Layer 6 of a small transformer language model trained on English Wikipedia (21 layers, counted from 0, width 128). Numbers have three digits each and are written without spaces.
In attention head 0, each number of a token's query is one row of weights dot the token's vector x plus its bias. The head spreads its attention over the tokens so far by the softmax of query dot key.

Query weights of the head. A number n stands for (n - 500) times 0.0011.
q0 (bias 0.087): 548501460765496646406402425571610518420588402577659505621375397667468602293348520511353457390518540584419500607214496630452630438542594521670647426457535234447459461570529419505575470678426751569404660571207469557545505415392552507591417491379447380392384535476675480437438417579540445412684583525440627474501336536657583364580860573556434486602365376446349408427527397377447425342554
q1 (bias 0.038): 437502655539341545477597575435303556644718469450656436615436503575412580433524288598378633491406425513505517537557591537479333576370753494532552472422593552451534279316683536476402470500566671430533414424664335502545489358514469686434418763480564680367484665399484497274422602491500338587471613665390480557639398459467304485374444572710586562321590415496472465345584537554640479264620
q2 (bias 0.087): 607612334354500631498474531349521438332467416379487378354693557412660590479565550496512430504588448417590598595749614492656467245504653555505544629522697649465508548558417563565420450469355489571471455355322550446337396472491393481389537447286564495404613410663580510492575383549682552466645494587452388581556421600519539442326573423655356502594461597616562552673567442609364517699558
q3 (bias -0.293): 408411420563494477591514500590567474393520528626683492477551294537544454391473512508460402420586535448579578370439503443516466479665525411519556515721769573555478375657547414381345585488437451356346546637584518679445545500391503503471686452494452585375461500556494397263480672405472484423505417588501520430540332509526591662551531662409569384529520472210335328460597355493429528329601
q4 (bias -0.351): 590493627483153560565253400557638321405344500475536541518399350453499464305509730720351458751785417778467585381285571471527346379504489825589550553471589378421525733541436635422439667446421461457466323557434570530215416612468438439460487397721604666608287510611603566384490327424629453299668382460519515611557482707931337397425451584430433561593587531352444428702501411600561324763563
q5 (bias -0.170): 458486594567497498376614455332463683560428331461509681640535564472427510525332655468551449451415562584698496495583477477337467717279537482414383487603670562410431467450515464502464367634518742525309470436657447624472294447558536579653410555509569560566441392566538329389471488453438507305589485403726411362538616513655751450417503467345435437390418536506498423469436481467484466464465
q6 (bias -0.329): 520397776462583476480559499666414323442502328514516610515698638836513774622312539471557315371519328440412541504480325711587387391509553572338539415658519487560524705584284584340578540429558679489601684321551342728662293576396298677322462577545572611674522430761401375350301492424448572465398486494527588522567378435485406419451529554544332315414601601283489732548367338535562432564465
q7 (bias 0.385): 650342547462587664512602465429624589593513623201436380661586386542585583619645290373579577490438550682353484296510462311291476471564279643361541521351412431487633514571437558642491395568386460564650408424350331522403312407615535616436592603473497497314605387619514306430462409640351444440538303513713375397726347468425618535270469319762709375339513643585474675525636583484435532648466
q8 (bias 0.337): 389645455440395538584523483357547561547473277381441424541490553407391573637475661338505459530626579503342507456336604568381616278670449596443614495202319642621466345422381424459510625459570415729531604587368624375427524452518576474473531511479551393311427383470568659484523641401510389470415465695346376518453564399606502656562766557271514661512409584594571647537707457486519572473622
q9 (bias -0.300): 515350590580468581425639543681454274406338377454575474552543600487642452232260448546737407664624541438569573599363694333732509411322495597616576333595635599564446587581538491386556676433404685417492475676500522614543593546247511552433375503518584570487496566561620452221478461449474571612366408209526339398584512404752467322484372181610424520698519561353415476471591429281551545508482
q10 (bias 0.124): 452478591575626496432509302525488401556539637627742489571372369546538650503429432764781637473526473533571380466564478649478365384310667467630414693339609523561428425631443420339681569445270471336669732452451726576543393609469588545503407421484461196595618545388524405419540512505538577517454499275547572485242528664406568426434347598554497625482355558483201338459335461331528397475533
q11 (bias -0.130): 480631507544530461599405534504391568463507342509361403555453506493528403466450594641452617383318402586545618725442406547413383547563453478279636435442433400683546537527414573530427358497387602655440447631535512665625468420360606588511449422417454567483547322277436486552600544519487690548412453580338396344527564544582482449524415595536632509538468437407418427347566734458625493526677
q12 (bias -0.051): 589569597365448537397552475562461495592577523636560450508411471560649592482402493754535464454469679485523589559638292679421397409570466561777604637593585595463483545482513456383503424601423398642453495543555565760450511428710560493598541364495515452442455386421549449423517257593433517455558314555551619444673423504499444663257498410345551471618574407515396363480287577490409604338332
q13 (bias 0.222): 378616568528360431356425301598532479529621427492489702571485588378426634228513532495496494472601555408498404519236584517563488604663543450713570583252380621635684470450481465483361334481530532472486457379601659483582401370391531539514457377744367427255512464586508505512532599381501610523647441517465520500596592549501429656521714522425351564464540407388546517466611438532403705512473
q14 (bias -0.162): 487585448564412464565421491555474327402548456591493594416479592495471539481495311635407396592616605430440487403439634702544320464522540448476509200491473557614697455720314739210455647330581311548501736450742591514537486568438506516299405625610337589597596526292447600603432455503435727521398505597554501482323691447513584451499315549417416333678478427595505451550571524444563525568621
q15 (bias -0.045): 423463486290538333596545483482407528484403550419448657639586534356475542330650764447497525402472584523439381459440407325530673567596509387443474490534433547552418446633456667217565550671359492675400552489339427577475443423489535308488624446553508619557512563447441450457681564414488514489555485306643679502304565688618507582480523611578386403322482533502506580587511305436363422592382
q16 (bias -0.284): 579425621507465457606512502598290285472574357347316777569659514562609625395537397352736370588457543668356472383304512560704556524481451464530501493538551722625432482514365564503594279456550652374369570432529319649346430611472369503433399471520281625628448412535536566454391628406555394529532536606452434540583665433623461389472596434558404558716501448429684617646337349516420456391332
q17 (bias -0.473): 424585366603393537533342670653566312366596100522664570412507485807654566567199579356702523664512474678729683277469465479664702480669513478665546319479508539411440551699732548418416578312360587209497485426516392513419455658536523502440258420474504540875604511512471439865520394462458586385320586359591592469635598748652378314230388512720377663624338387304595415480334160322289390723462
q18 (bias -0.403): 684519721439367346506528630555554282587382598520505528591559425583526564450456613511573498386583612261645585415505641482685377339599489382579411585559679560429460566684525648502626387584500500353485575510419370608583491391215460503501452491693534457489394402531434588595651530286327590441301668433514632598537658591483574410537515436376550415461506283393442458442567550422399296376577
q19 (bias -0.157): 352639651502484694335596309464515554409400454482328574459576457598394356622693303641457570467470456563501522563488557578459645435409484465376658617482514480585446537425316320559499282579549526566444440535438553579383518459522486503634545477374649482393470504437388667548385326605267530481354493686293468542459438536480533490501424606431633401383516322300495321441575633486646593616711
q20 (bias 0.318): 691505551487547686398472591553451656612613521502576382509397594489444337652736553546375374727357491499358277478538504380538394714430621462422536547459450387402533655402416447476367531543494511513641461584425463495723542549573560606576570508521494457417330479530547478562387452462299339595448399470457377676430598512363571561615496497329356556427657514504595358330588719501570598413480
q21 (bias -0.171): 703410472500373645442500560368431373306347604448460621533595552516637701541506445301563701414606508569539453568662214749365528650454481337482310395528626517674384506323299543699408325654700397394462449363518579559619355562572351515477382621317669542483318564512461419402514641579386597503433534567499432584407602548718478216622527403564556449459430445339439413478659759675531687456401
q22 (bias -0.329): 184420396536523373537376443738704430414465385580672569353522628530353553435376498751333316537518582449550460523472708438715531149657394617581573515593737527562658423630471476513594536474262441461310633537455414591514585747485438440542341500756457329403566292250514498580464569675501605438351653570535406596577528541661517557236460274452478563507604402628704464462502360544653535558336
q23 (bias 0.017): 620346407446476542401390723783442392343480506661659468459466389644535467362349485412539400463623526672479377671451340629517572381354763457560287412529455501443455406499454397348676468547424496470472550519519456516491516722444473475427392256736369606620700463535445342637527467588478523444517488587469653334389375553683444618417337603483685454730473502439628479633378391487495527678617
q24 (bias -0.294): 318435696416573402579368578616518467368641522465427565573450621496292549441476613533660446627403455522371594399402835490338508347526576427560474478637282503378413295533536450237559367415330458469654525411643402587449723583532408680639309377606626522629728481583469475347496382488607353516181535505451421526413485472719391590517451483563494397521553491459563527589440429534386261602479
q25 (bias 0.197): 664587567491511323425527465422448503364555443561363535454533568550556500561503508461363360657707400397268569399594611382564617562460601471446497301532447352489558470524526397531447602484716576668417603588626573582463440621522606397299490422518533464635424484458526383621206432412567275454391500477330455662471635505432378518453456624288583412631620382469591620578737311375547552542395
q26 (bias 0.424): 483336485667465494607299487413476610552460516588777495393458377583520643379676440747437485444654668422540356340532610467562522501648448629441571497360267304502494466314648301483338270520577474612482576535469662427565433357564466438405695638516327446397378497477638450484566498755513556371749476521241493776695712543205470431561529547527964575376524411519300366282641592441563484295539
q27 (bias 0.445): 487317616334498346472545370508369507671578683460487464602549445062591235555572526499531787295559583550611500567769459509368600704568196450296343597600503400594587577265398472765400443744556468596585461652462353255631393244650361409567609522373458620615423567634527599481443690552354306667475529397636559420447531409185619537722432432503680429287595640730340381452741865613616612379517
q28 (bias -0.286): 468443355524531470656623386573504400336653437412513643409501223491415450349430639508685481520611337547540533614541359492564463471634605487395417633610614511566621454654480456488585541559536600342330614532403600529440342542369481646570566458455639587683436596288489564547476524535467711643651475235339525445500583594687481668498425502456441702441435534528552522378291541509409307456482
q29 (bias -0.119): 281571406701434551487498411440758539436414651641552351504433441652433332545487600431404614449589349351445404293562576415631449580620555456479353480499582461456564527391570436563371472624324461520579152452256613434640496540603576654551753580458526519554545553596541575551479535510524531530415623457441511569583547580382591317555524529395704559480372465656524500365387524461585613545573
q30 (bias -0.087): 603457516534504560455576485495332529296458609620509562481560623299466564447449507249690393587430629483611504468493395487473361489568575469494407596570522555493077418631431491417399717439480284423559505609583359540574400358639560658334484568505496287660446408597706482582545563531676611511569290364537665370513607340525495502441570468532504472514442580449555513639355522384458398428562
q31 (bias -0.255): 673445582591516541432524520430439414500456373421481434559555533496408573337433651677430406601540692595325516460485597661472416506484592350631513450518535574485507458502487608493481502533439566492320364581348476480470662550452468434561457345435410440537345653604363597707564356420312487557445520546641646628330558614607552402449489406620560507613516595371689290301529660277427398468474

Each question shows a short text with each token's key, already scaled and adjusted for position as the last token sees it. A number n stands for (n - 500) times 0.0032.

Then comes the last token's vector x. A number n stands for (n - 500) times 0.0092.

0 "0": 506363514627708622669316360732561515558418635519653878718464335469728663720542217166642515608605
1 "),": 460362553611791584677320337751510587486388687499673884640529418442775662710561183093609552553630
2 " T": 460357538639747599705256312730513586481404670512730893715517405489725633717511123081621561575623
3 "el": 465373537620751628701231280773551596495411673498708875736508356514748648729453065107640543556653
4 "ug": 448378537659737588715232295707516589543423664532702907727492353484772660733453083121649548570645
5 "u": 469382515652727626710251311738518550522447683512695920765473381494779626740471125108652539612651
6 " p": 493324531655723612662262360725518578436390669566739884696527423446783681710504156109699538597636
x: 749394528463378514347384426523419316549124486186448599395394479513364456643517563529516306364622563657798485442719453355435491400723693476457601608425524420582534624545340557419549462564548392611549489512280541424534289808606541608643522544338445391480730489477617478421391489606498342241633484595355269435561413510414539651327878431628416593519530652620458584479506393446680462644559
Which token does the last token look at most, and with what share of its attention? 1 "),", with about 50%

0 "eng": 500352515643720603661299362734543511549424654530659868715457321473733681725548224163646534611592
1 "th": 460367485658756554682243296747509564528387653469686906773556367493803671753482122112640540601652
2 " |": 485372542670754558703276325748538583484404692489693899718541389474770640697512178075612575565654
3 "\n": 508337541653761593661297337748545570531425667548683854696509396424782686722519197084632523580649
4 "|---|---|---|---": 470342517693779555706272300754497578510349621558658912710511395453756620678506178110650589546612
5 "|---": 489354538683776586702305285797507609512382628524668906747529380458774647678498150134666566554652
6 "|": 501364559626758615696302321753543604538445654507709893766524397485758634677498145109585552596671
x: 816375489446381552305427337501356387512148563256410555338501464512378459545536515480475304439641599751798565478663562348405374360682652488429524603377546469593452645517330514376462511588441411616573450621354543491570358741535505587628532570421419432572712550500615495417349503671569343280665471455373212376462489538469559626328848324633400541497627640676529595488497302431590587652601
Which token does the last token look at most, and with what share of its attention? 3 "\n", with about 40%

0 "u": 502358495625715609661303357738557512543424638520658872723449330465733675729540224168646528613607
1 " w": 474357539649760571600242312765535567484379683540723900736528402486801618740513150131652598602713
2 "rit": 467328524686735570657199296726576557481417690500672872726520347493788677745515140128682582553722
3 "er": 441349503686712601652243262748543579512425681516708911759523350520807669741454136103668568593673
4 "\n": 523333533658752580668301326760532575537434661533688881722521382452800669705529202090645545573652
5 "-": 456369519593750624678257292784547579555423670514733880786537368494784640742495136145620547576684
6 " M": 461353527653757578693249292755518584495424669534753886732549368479719615729511137119646557610659
x: 745358482432369575260436416451381329512176505292343520364465504545418457628584539445550369372667606803774563456722483367477426349732660502384594625347566449544434608615300508393478420473427469576520442555293528488589299774501488524653573610374408436515672464502644567369381602583444420283700493516413296485534508503369590690327901377579371602465619616575522569510530364445620545596578
Which token does the last token look at most? 4 "\n"

0 " for": 520371505620717614654313346727562517552407624527634852700474356454733670734530228162643532602604
1 " se": 467387502633740593652274316757575562444408674553673893735546447469763625744499161087687590597718
2 "ver": 477359492671696598658254270746517588544356673526678912754588369500743670737439118119691533532711
3 "al": 451420515663735615702217268764543585548369653532671890775537335489773636764443100119648540542670
4 " tra": 470380515670729557681281306725557598478386649549670913733474464454775634730502169094667550611627
5 "ck": 481334501673727595679238304723522628520372668539676916781526375490750665677494124132691552591674
6 "s.": 496348564646744560662275372760558617524404676508678851700538408438796668688503178084601562573654
x: 774381448488294503310413464500458449447154419215419536373489541598420541598520477504501267371654628755699563469674529365393441313692638433345634525423570508551480663564363485324508490632553384546593531520261581457584337737519456663589566555457424354543681528488571484446328536642504403242726558515355285335578453558444612642285866312558476496561593626658551597467543342449543506611547
Which token does the last token look at most? 6 "s."

0 "9": 509365504626704621663314355726569515552419634516647880718465341470720667719544225168644517603610
1 "0": 482382513663726611679258288764538596554397670470692949762565367482772607719464122109633546577710
2 "–19": 478349531635727603705253287729545601518408642517708913730547394490757624777507135104647509589687
3 "5": 491375513641710622685242289724542566556407667493675970781547361506787587740479137111663554572736
4 "1": 477367512651696626683256300721524583545414652484680955779536373494785610721483126099633539565717
5 ")": 443349539609746623671289333727483560483403703513675918676510398466800670702573154107604551569653
6 "\n": 532335547642744607666304336739533561538425660542675876705502378453798666709528204078632525567656
x: 733361466482342507349457481556418376516093498263429564319516473560396504627526537503465294404588583744762570466686521416373351294710684431400569626415591486549455649523326518312452504554508393550553506587348606451606373803499531541619544561413437400510685482540534498453400527597554375269666516454354245430539444569478612645331950351610327555541614621653471584445488341412589509607580
Which token does the last token look at most, and with what share of its attention? 6 "\n", with about 60%

0 "L": 504367503622716617671305354739563517541432641528654853721460347476703665710548221167633523603605
1 "ay": 449408473652768585677238317723485552483410681477702917740543350504748646724442077114601565584685
2 " L": 484408524631734623700251285772535577443456669518722883725541393499715617715516117103650576561635
3 "ow": 466405493621708619678237237740517569490365668528709921761547371526751629705473109129638545581651
4 "\"": 426400538618776627664278332755507581458396652531677893708534444495778643695533128107631533598662
5 " is": 492371519641827589664282339718527566484408660486672870677558462518771625723521161110638592566664
6 " not": 506371508646781602651302300737512505502429625481652891701596405535768591723474111062661573515693
x: 719403496443332568359390528564473285510200436291454495412414465543512510636512537628539313426544561769769587420741495331366415336706610459439556615412542416660535695471257547323499497514534291587589541498341531441535366742541510425580608550363404509516635433484619493419379526619585393322710480526419250434570424505356623475403903199627402605523544642727611580461375419444671558597509
Which token does the last token look at most? 5 " is"

0 "p": 504354488631705613661299354735566520550423643520657872709465333474721678729544223179640517602603
1 " It": 474361507679766588646246323752533579462409695505739882743561390500730631716508103128646562581670
2 "\"": 435390534625779630655272341776532587467395663513670894717531440500783652705537123108628550586668
3 ",": 475380541641789588667306313759546577514377659467659886675530412450767636731515146082631598544643
4 " w": 457362557635762577600246329749550554494371670522709886704515427481788623742532142109651593597683
5 "rit": 455325541678737567659207318719582543487418682488664862697517362484779682747518137107683579548702
6 "ten": 447365528658759621668276305761524574512407657482668926757555374521796614735467123112667603548659
x: 717452459500364558368366431589429311540140531314403574352390438561479567626588461565602303423673525722677584490741514287408373344793604460476542553411492486614526627467242461342496514484601304542545425541340494468429374785505482515608590571401461436539720534579620480368395567545531443294733578546369246347532389464375678525343848324586450533470637605745533555506440369437670525593600
Which token does the last token look at most? 3 ","

0 "o": 502361505632721620659309346734554507544428645520653868721466332476728679720543223154638519608611
1 ";": 451363533654769554678282336758541569496399698485687881710547382447758663723498181085621579539672
2 " L": 467401518626749606703262283759558561450440673532733885709533398470735626743501118112652569555641
3 "ost": 466368484642728615710239252755523555509359669525687924750537378499751619721450124093663510593688
4 "b": 446391486662751571687228281721525568513409655542751908744493376453777652752476129097662494576626
5 "oy": 442399529651736594701219266706492570531384685533739924729540337507761597701484095123619550608674
6 ";": 450366551650767557697286341727510553507399677500697878698526388435761655730526188081619567560640
x: 766403493449360522354430501476396348505125448263405610313495461584426468606568500526534313351621624732660591493663520353398418376711678391400578520393582452626457689547324451259546532525532399651542506619242566498539320759466548595608503525417382388559650493482636406404396577530518404320747511555361238359558494558445602644307861370568415567568594625634534623528545292458572492587583
Which token does the last token look at most, and with what share of its attention? 6 ";", with about 40%

0 "\"": 495359513630737614643309367744559520545422638518638850697456356461727678706564242155636525597594
1 ",": 479392535640801593667308300756531585520366671478663877666522403430786634719496165087636590531644
2 " \"": 488393524602779602677319327776503603470412654537738834663540466457761629688537163077620542560676
3 "H": 442366554661763566700238293758489530503401653511736866724529404477739619723526136108629570529669
4 "ot": 441382512653735626684241253728496534512369674529733899789522348509751632705478085119613535575663
5 " in": 473345537618773609653296327719534569468378636529685882696572416436759642716528094083648559574623
6 " It": 470379554670765582659259342729510566462399659508742865703556395471744627698491098116649566579634
x: 654402550403416533337478416481268373573161395291328559390467519538458505599570459514506343409758552750746573450762482289407442392639662566455580628393492441609515709597292469373487425553464458547487544546261529473558314770558506584535569623379400437423705487548552547375411492536549431266696511536343274399469393509408645578453952327635353590519557637688535588474444384481579537563622
Which token does the last token look at most, and with what share of its attention? 2 " \"", with about 30%

0 " G": 508370508630720607660308353734562511530423634535660857713467344469710678721547231165636527604605
1 "ower": 457428508655724612663256253769527586489414675521719925751590364545780615705483120115637557586669
2 " P": 480351509694713626722230299761527577463404694544737874732548397465709666704519141110620532595641
3 "o": 453380520658727644688270255765515589496424705536691909776542350532744661740489118116590531607682
4 "o": 458380525666723643694272259750506580494432699527689911781543349521755654730487125107608526610677
5 "le": 462397478710693592698283279719504578517443667514709890769534366500775648719416121064662517627673
6 "^": 507425542662812571643268310753493589459409642563681886723519422475724643656564171078669490550653
x: 751410578553301624374423399523420421491190484276398572295488425558348408626497471486489304410552632677680541529675518269472354321788604412457549528357564367579462681604373474352561544535566392520581500604295614493455322791570585640649639504408467408569631538492638451400514535574560353320695490615398182340495493569457547617301868327658404556476579638634506641451517328422602467528518
Which token does the last token look at most, and with what share of its attention? 0 " G", with about 50%

0 "ry": 491363499639730615662309356734555510551415639508645858713460337474735684714532217157642524606611
1 " (b": 484373545622797575636272331724488587489363675536695882657524408479785669709566189098627547529682
2 "orn": 482406521633766547654201271665534564503336634495690924736551381529768633767491157099691544562656
3 " 195": 492381535617724603660257296703542602500398595522703974743558437492763595726516167134659529584704
4 "3": 462375541651714609657253271699547579578403644483684949780556392489778593714511158093639558585689
5 "),": 456358576603766578664312332711503576505384660508646904636512429443795650715580201098611564550613
6 " Ind": 434400582660703607667227306724547542491395657547683896705525356484766638723491128114685559553613
x: 730399554379387531313462501550340289617271503291353499334464448537357502593603471535484314464662563690771641461745468362433525388716685508412617553356510487534444667508305403406419500454494397545481499531297580405534207816599459539621618553372403445499752427522544525419456545569579410313740561513359233394480403543410587574352942365608402642525603620617540521483544427426597529513648
Which token does the last token look at most? 5 "),"

0 " Le": 508371503625704613666314354734565504532426635539658848713460345470712666725543219158636515608607
1 "o": 445377502659729642697250262766521576511435702514689910801553358519747642737473115121595537601709
2 " St": 467355514650721610696227293739546562454441665541763865736521426475734634727527171078637519576652
3 "ann": 475419522642753554704188279742497558465408666509709899767510342514720620688452090127640539571675
4 "ard": 469401526660754565679220262751513598528409673515681889771521360504760659702464115104643559617641
5 ";": 449375556638764561683286344744526574499408671493693875700541400446751663719509182079620583559640
6 " M": 450381543650750589707242293742523577487422671521735866719544408478714629728503121103637542621649
x: 727382476420394546309414422499367340505214520283367493319443533557401446638617533455535359400659596801741550470700505350487382364725681548402589602342559441539465643608312481366508441452412431572527462563256553449574292814495499543652576609366392434561671454457635568371383611576446373313760515518383297445537512493360574694357896407612392598456581633568541597518540361452590490582554
Which token does the last token look at most, and with what share of its attention? 5 ";", with about 40%

0 " H": 501369509620710607659303350735553511537414637530659847713462355474715668717558233168628526599606
1 "ar": 470390487687706605727212267761527603517386694503698889783536350526756659748453097114617527548653
2 "ik": 457430508674732612707226256763513561518373693520677896767552378544753646691469117105626574586684
3 "ath": 453429478679739577695246273749471613500356637505711911782565371485772625733440126106650501582603
4 "a": 438402506688707594731278283754473607510421673490690907756537379495786638730453145094606550606640
5 "\n": 526354532665742587682292329744514567532428651529695873722524390455788666698532201084637532570650
6 "-": 456385516598743629688255290770532572555416661507742889792540368499773636746494129139611540574681
x: 790441502519342560308364388465383307542183474229389651330440460545419405586523543499542275355619589762831566485687503353457372315742624461361565608315603487593419654470340502320459470540458419634564431578364535518517355735516521617603514578335446426602672474493581508441401537594508423296596510540388326387555493495481548632349894348591391583518625595705599555487521330469604572589625
Which token does the last token look at most, and with what share of its attention? 5 "\n", with about 50%

0 "6": 505366503624709624662317355728567514551416638511644878718461340467721668714545226165638518603609
1 "2": 478389513657736594665251286739566565541425682465700937778570385505761604714480130090635538576739
2 "),": 459375542616784583675318326742517583482387683497667897641527424437780661719559187091614551548627
3 " act": 453377513636776593613251346746517589449454647551675889697489410457785667756489116135677550586680
4 "or": 473387485676743605697247298741545578531437667479671900763539343502793617730449131105677546572659
5 "\n": 524341538640753570669309335735538566539434651537682869697504384429799669707521217081648525577643
6 "-": 461369521581751616682265296767549570554420662522737880770525369484782637745490142146626530583677
x: 766423510509345553299364390447364330552179488242386648345438479528412419599543511489543267327618607759848553491684487359440384322748607448366566621311601480584423645468324483329465454550472393642586437567402531516525345714506521587588533610367429437597684473528589514439413537588508427273596501532410333412565496480488566630314904332587373569526632593706593543489538358482631539606619
Which token does the last token look at most? 5 "\n"

0 "ter": 501368491638714604654304363722562511555428637522643859704465333477732673720542218146638519610591
1 "\"": 426398525636793634659269343755503584475397662528665884704536430495801645685517142101625543582669
2 " |": 476362535652765555692293327737546573492401700490680886689541377476765637694514193060607578544654
3 " V": 431358534650779595686264272714563556505423709547672879688531409483719636725488154070649545582663
4 "er": 413369508642719619665263256746573573495399703558720875710510361511767676766441109094624521581670
5 "w": 424357508611723600669237298770568574526366708520701902712500378506796642758454122124662527578649
6 "est": 416412517644763583664249261706543558539379705564695898736523333526795622743461117091639542591628
x: 679430585495354558360474447565371310550172474263422602281377481504355565541523459532503336441645453750746583475730543314462508340801694501460597652377534438631437652518325448353477473495486281523549473535259523483449293811496498556600643622390421390536645501467508459417382458516550387366736574549508301311541409527356599561417870341664399557528599671648536543501599321527613537567595
Which token does the last token look at most, and with what share of its attention? 2 " |", with about 40%

0 "0": 506363514627708622669316360732561515558418635519653878718464335469728663720542217166642515608605
1 "5": 478374504655723604688255296747548554539417686472689956788560364504785596726475151111656544572740
2 "–19": 476343536635725602709258289728547598513407642518713911730549393495754621776509132105650501592687
3 "6": 492367513652706633687252288715545588545405658484682969784554358515771589734487129103659526580726
4 "5": 485375521645706629693249292720537561555409668485674970782543353506790586728482140114664543575728
5 "),": 466361563613768599680313338722504579503389675507657902644515414453786647718560177097610541557628
6 " T": 467361546642735610709254314718514575488401665513723902716507398498729631716511123078624548578625
x: 735341539406384535278395381529386331533226478267377586321434558555463458584624554510482262433631579756738582461762484305450432319748687491416630578368490465535479667531291476386544485512439371562467470591347555450598313745510537560646597558376383525506691499481547552403392640608550405330677455542370231467514401548354591656374928393598378609502545698561512571510536364419564470570571
Which token does the last token look at most? 5 "),"

0 "v": 503359489621706618669302352740569516552411647521660868720460347474724673729541219176644521607607
1 "a": 437371485655707584710263282777515617499411693490700924758554372527787635758448131123605551594686
2 " M": 461364524660735586699233287747527589482416696512723876739555397493725622731518119116623552602672
3 "ax": 437390494635709557686230244757506575459422672543744907738522381512750612729462093104662500608679
4 ")": 428352537621760602674291327744484578453409715519704893673543420466777677689572145112597565564636
5 " |": 483365543645752555701300324737547577470404701484685895699549386480783644690509182064603584541649
6 " V": 439350538637766599691268271713567560497425714548677882697532412487731642715485143082638548581662
x: 659279471404391535301541400563374325426212515281401550370440485516405487590565526521539332465609580736705607486695432327462384292725689523421630612368536467537485695616335445362482492467493411538508451535283494463559286766552517524674572566350384411590728413472638595459432624589450413263694569498405277446506456454349558608358966407633434570496569668665529602454539360424680485596578
Which token does the last token look at most? 5 " |"

0 "-": 511369504610712610661314352735556516548429635530677872718465347466727665722544227168633522606606
1 " K": 466385519628747596686263308779519572471414671515751909737553409500730616746511134100644557588663
2 ".": 471376552606737583675267342795585608523367685509714887711590402481729634742463120075601536574679
3 " N": 435401539615728585701241310755506543467395659547749895710528390473731630727484091122630586569686
4 ".": 464391549588739594691271337799599607520370672515720891706598398481713624748450097076616522585677
5 " T": 459390531611748600703265297742516591463397649539755904707532412476721614716491115094628573583621
6 ".": 465399562593747606687277327811599621518373657514728887709586395484706638718442094082625528586667
x: 772346463469264439370377445484437429415247408236390550311473485535429500576494512500563256354604580745794518477661457331488487322739630512342611608432615468617498700555364481367497494525605437515513520595275508483575285741550448620551533586433447368534678561486595519467325555595443405298731538511356226363560453507384622712425876332567453526539595646666547647490450366495558512572591
Which token does the last token look at most? 0 "-"

0 "ith": 493372498627724600675296351744547521550416637522662874700465336454731683730530217167651522611599
1 " A": 462387500688732612720271300762510576460413649522692891748540366478736641760482115099618565587679
2 "R": 444390514686768605730229278770523571514439677527709901754529403508702628699488115110626550559683
3 "/": 458385521596763604690276290795526601540427671538738874735538423480702651724505093115609532581707
4 "C": 452390502669720592725242280754504576519424658531750897762552415495745610694507096118636532557662
5 "O": 458383531670709619753249299769505599522415645535686892734543405501726643730490086123601550555678
6 ")": 432364534604755612691290335752472580453425696550720892664531413439761684692572136118602549570626
x: 718389585444348538342418446425361313485135513284419613296518512545416481596488536526530344389656626721734506480734572385425418319710599468424634605386562420594514689558365451324584494570422422549520562628242524505567320787517531525580544536444446338511684514491585400487372512560615402289731494517296232395556433566393601591341902384637412588573606579660560632461442316441572491515561
Which token does the last token look at most? 0 "ith"

0 "a": 501366493632719607667313353733555512542421641516662870716459332470724680721543230162639519607601
1 " S": 471364515668748610694256288774534572461388678533716894743539394484736644704517126102608560581684
2 "ast": 480430478643762574696253266736542543505353690498717914750534335549780628748481135098628542567657
3 "ry": 427383501681748619696265300751479574503394675501714899740531359522764637749478077108607544593704
4 " (1": 469369535653773599682310343740483602489364686524708892681554419477765657719575158103598542531634
5 "8": 470395523668727601684271259739562590508360643492712955765588363509756597732467118116655563548703
6 "5": 469384519655740603693266275736546569539385656489696977770565356506770588730481139113662560566712
x: 747404548429322577359444447490390336446203457235497558322415419554421460616558549467523308409608600752797604482692513269454437310742685474367574591414537481608470659510355512266542525519570399580448411584290506469482391803529539532664586593413458425475620495467537357377423521575544411318714607484396236372526448507409564606302854368595435576537602610747527595588517316453635536564638
Which two tokens does the last token look at most, in order? 4 " (1", 0 "a"

0 "–19": 516358511617691619659307354716570517555416622538646866713460348470723665733548223168645510605613
1 "5": 501371499638703618682241289742549564547413667488688967794560378512784592735462139117653559566743
2 "3": 501393501654704626675247279722568582556417662482700954799561390507769602725475130093653532585716
3 "),": 469371547613771600672308335737508591487388676503659903648527426444784651715559186102610556551627
4 " S": 472365534649719639703253314754536574475380661530707890721524415482741648712524123093599553579663
5 "ans": 461405514623761598675271282742494569470356681510709902708544335546803603740458092143590580554651
6 "k": 467356519663691617699253306760550555520391712499695890733529357527771674732496100096646525585658
x: 819405480523324540349413403513399302524247463203402607218423548516452459636545560531630336361597573726624616455632500318407406304752629439444575520366500511605476733557380499371475446516471423509508411558283532503520335837475390589582567541422443383536662552591542481366451605648510435345768540537288293411516360501359615625409857370627419636466582597681501608523496378476692496572596
Which token does the last token look at most? 3 "),"

0 "er": 498359497643725609658307347732565503547422638517654866718462332480732685722539229155643522613608
1 " R": 430382522663740597680252287774512586448453692531749891733537387502740636709493135094633553590658
2 "y": 434398492668709617703253252758497573479385671533739892750541320521765659741483093100613524593691
3 "c": 439349472672715609726228244766496576529421682522736880783529389499760687709480107112652489576650
4 "ro": 430364508681710605715228292752524597509428659532722890740544358518773675718494097098647527556660
5 "ft": 491365509651778556668255273762514629528401671518709900732561378529761631711459138095676551593638
6 ";": 456360551648762561685289354748513571507405682491704868704542384459767666708525180080611582548639
x: 774390483471364525326410464465412350490125445290398610325516470579417494616559519523554319337615631737651589495660532330392431345699671386410579519399600462601472708544318457282525525522542416634539501596252558485551332798464551619612499526442388372552658486492634400412368569527487405291726484556378244352571503577447629629317850358567428563570583625636552610518537294460592498570594
Which token does the last token look at most? 6 ";"

0 " B": 504364511620719610655313354731559510537421630527664859710454347474709672720551234161636526608598
1 "h": 446399510652720579676228258779511564514367663491710904774550369516773701750477109140649520525658
2 "at": 458374469707740624690229266740514566501370688507705904804514340495768689744453105144614541580633
3 "n": 433397519663723619710220284773510551483382682492682916767530307509756683768466084145661550560675
4 "ag": 473380494687760588700240286750489594530435675514710888792507349462766654702441108127641552598665
5 "ar": 483389507702715596728223288725491596525419670493700905783532339502780671727455126109656529582607
6 "\n": 531344534660750586675293336740509564528431647540705878720516380456786665695531205090648533584640
x: 745385487496343535335465469553438359521102499248420532336493455588388492625509542486491333424605574765745595460688524409376339326702687416401559625407599491554462652547326519317469520551506412535571527602336599460576373798484539587643528559407457392513687484497542481466374499561517348270678514488338215428519422576476582653343932343636333546537605630649464576451507345425578502589594
Which token does the last token look at most? 6 "\n"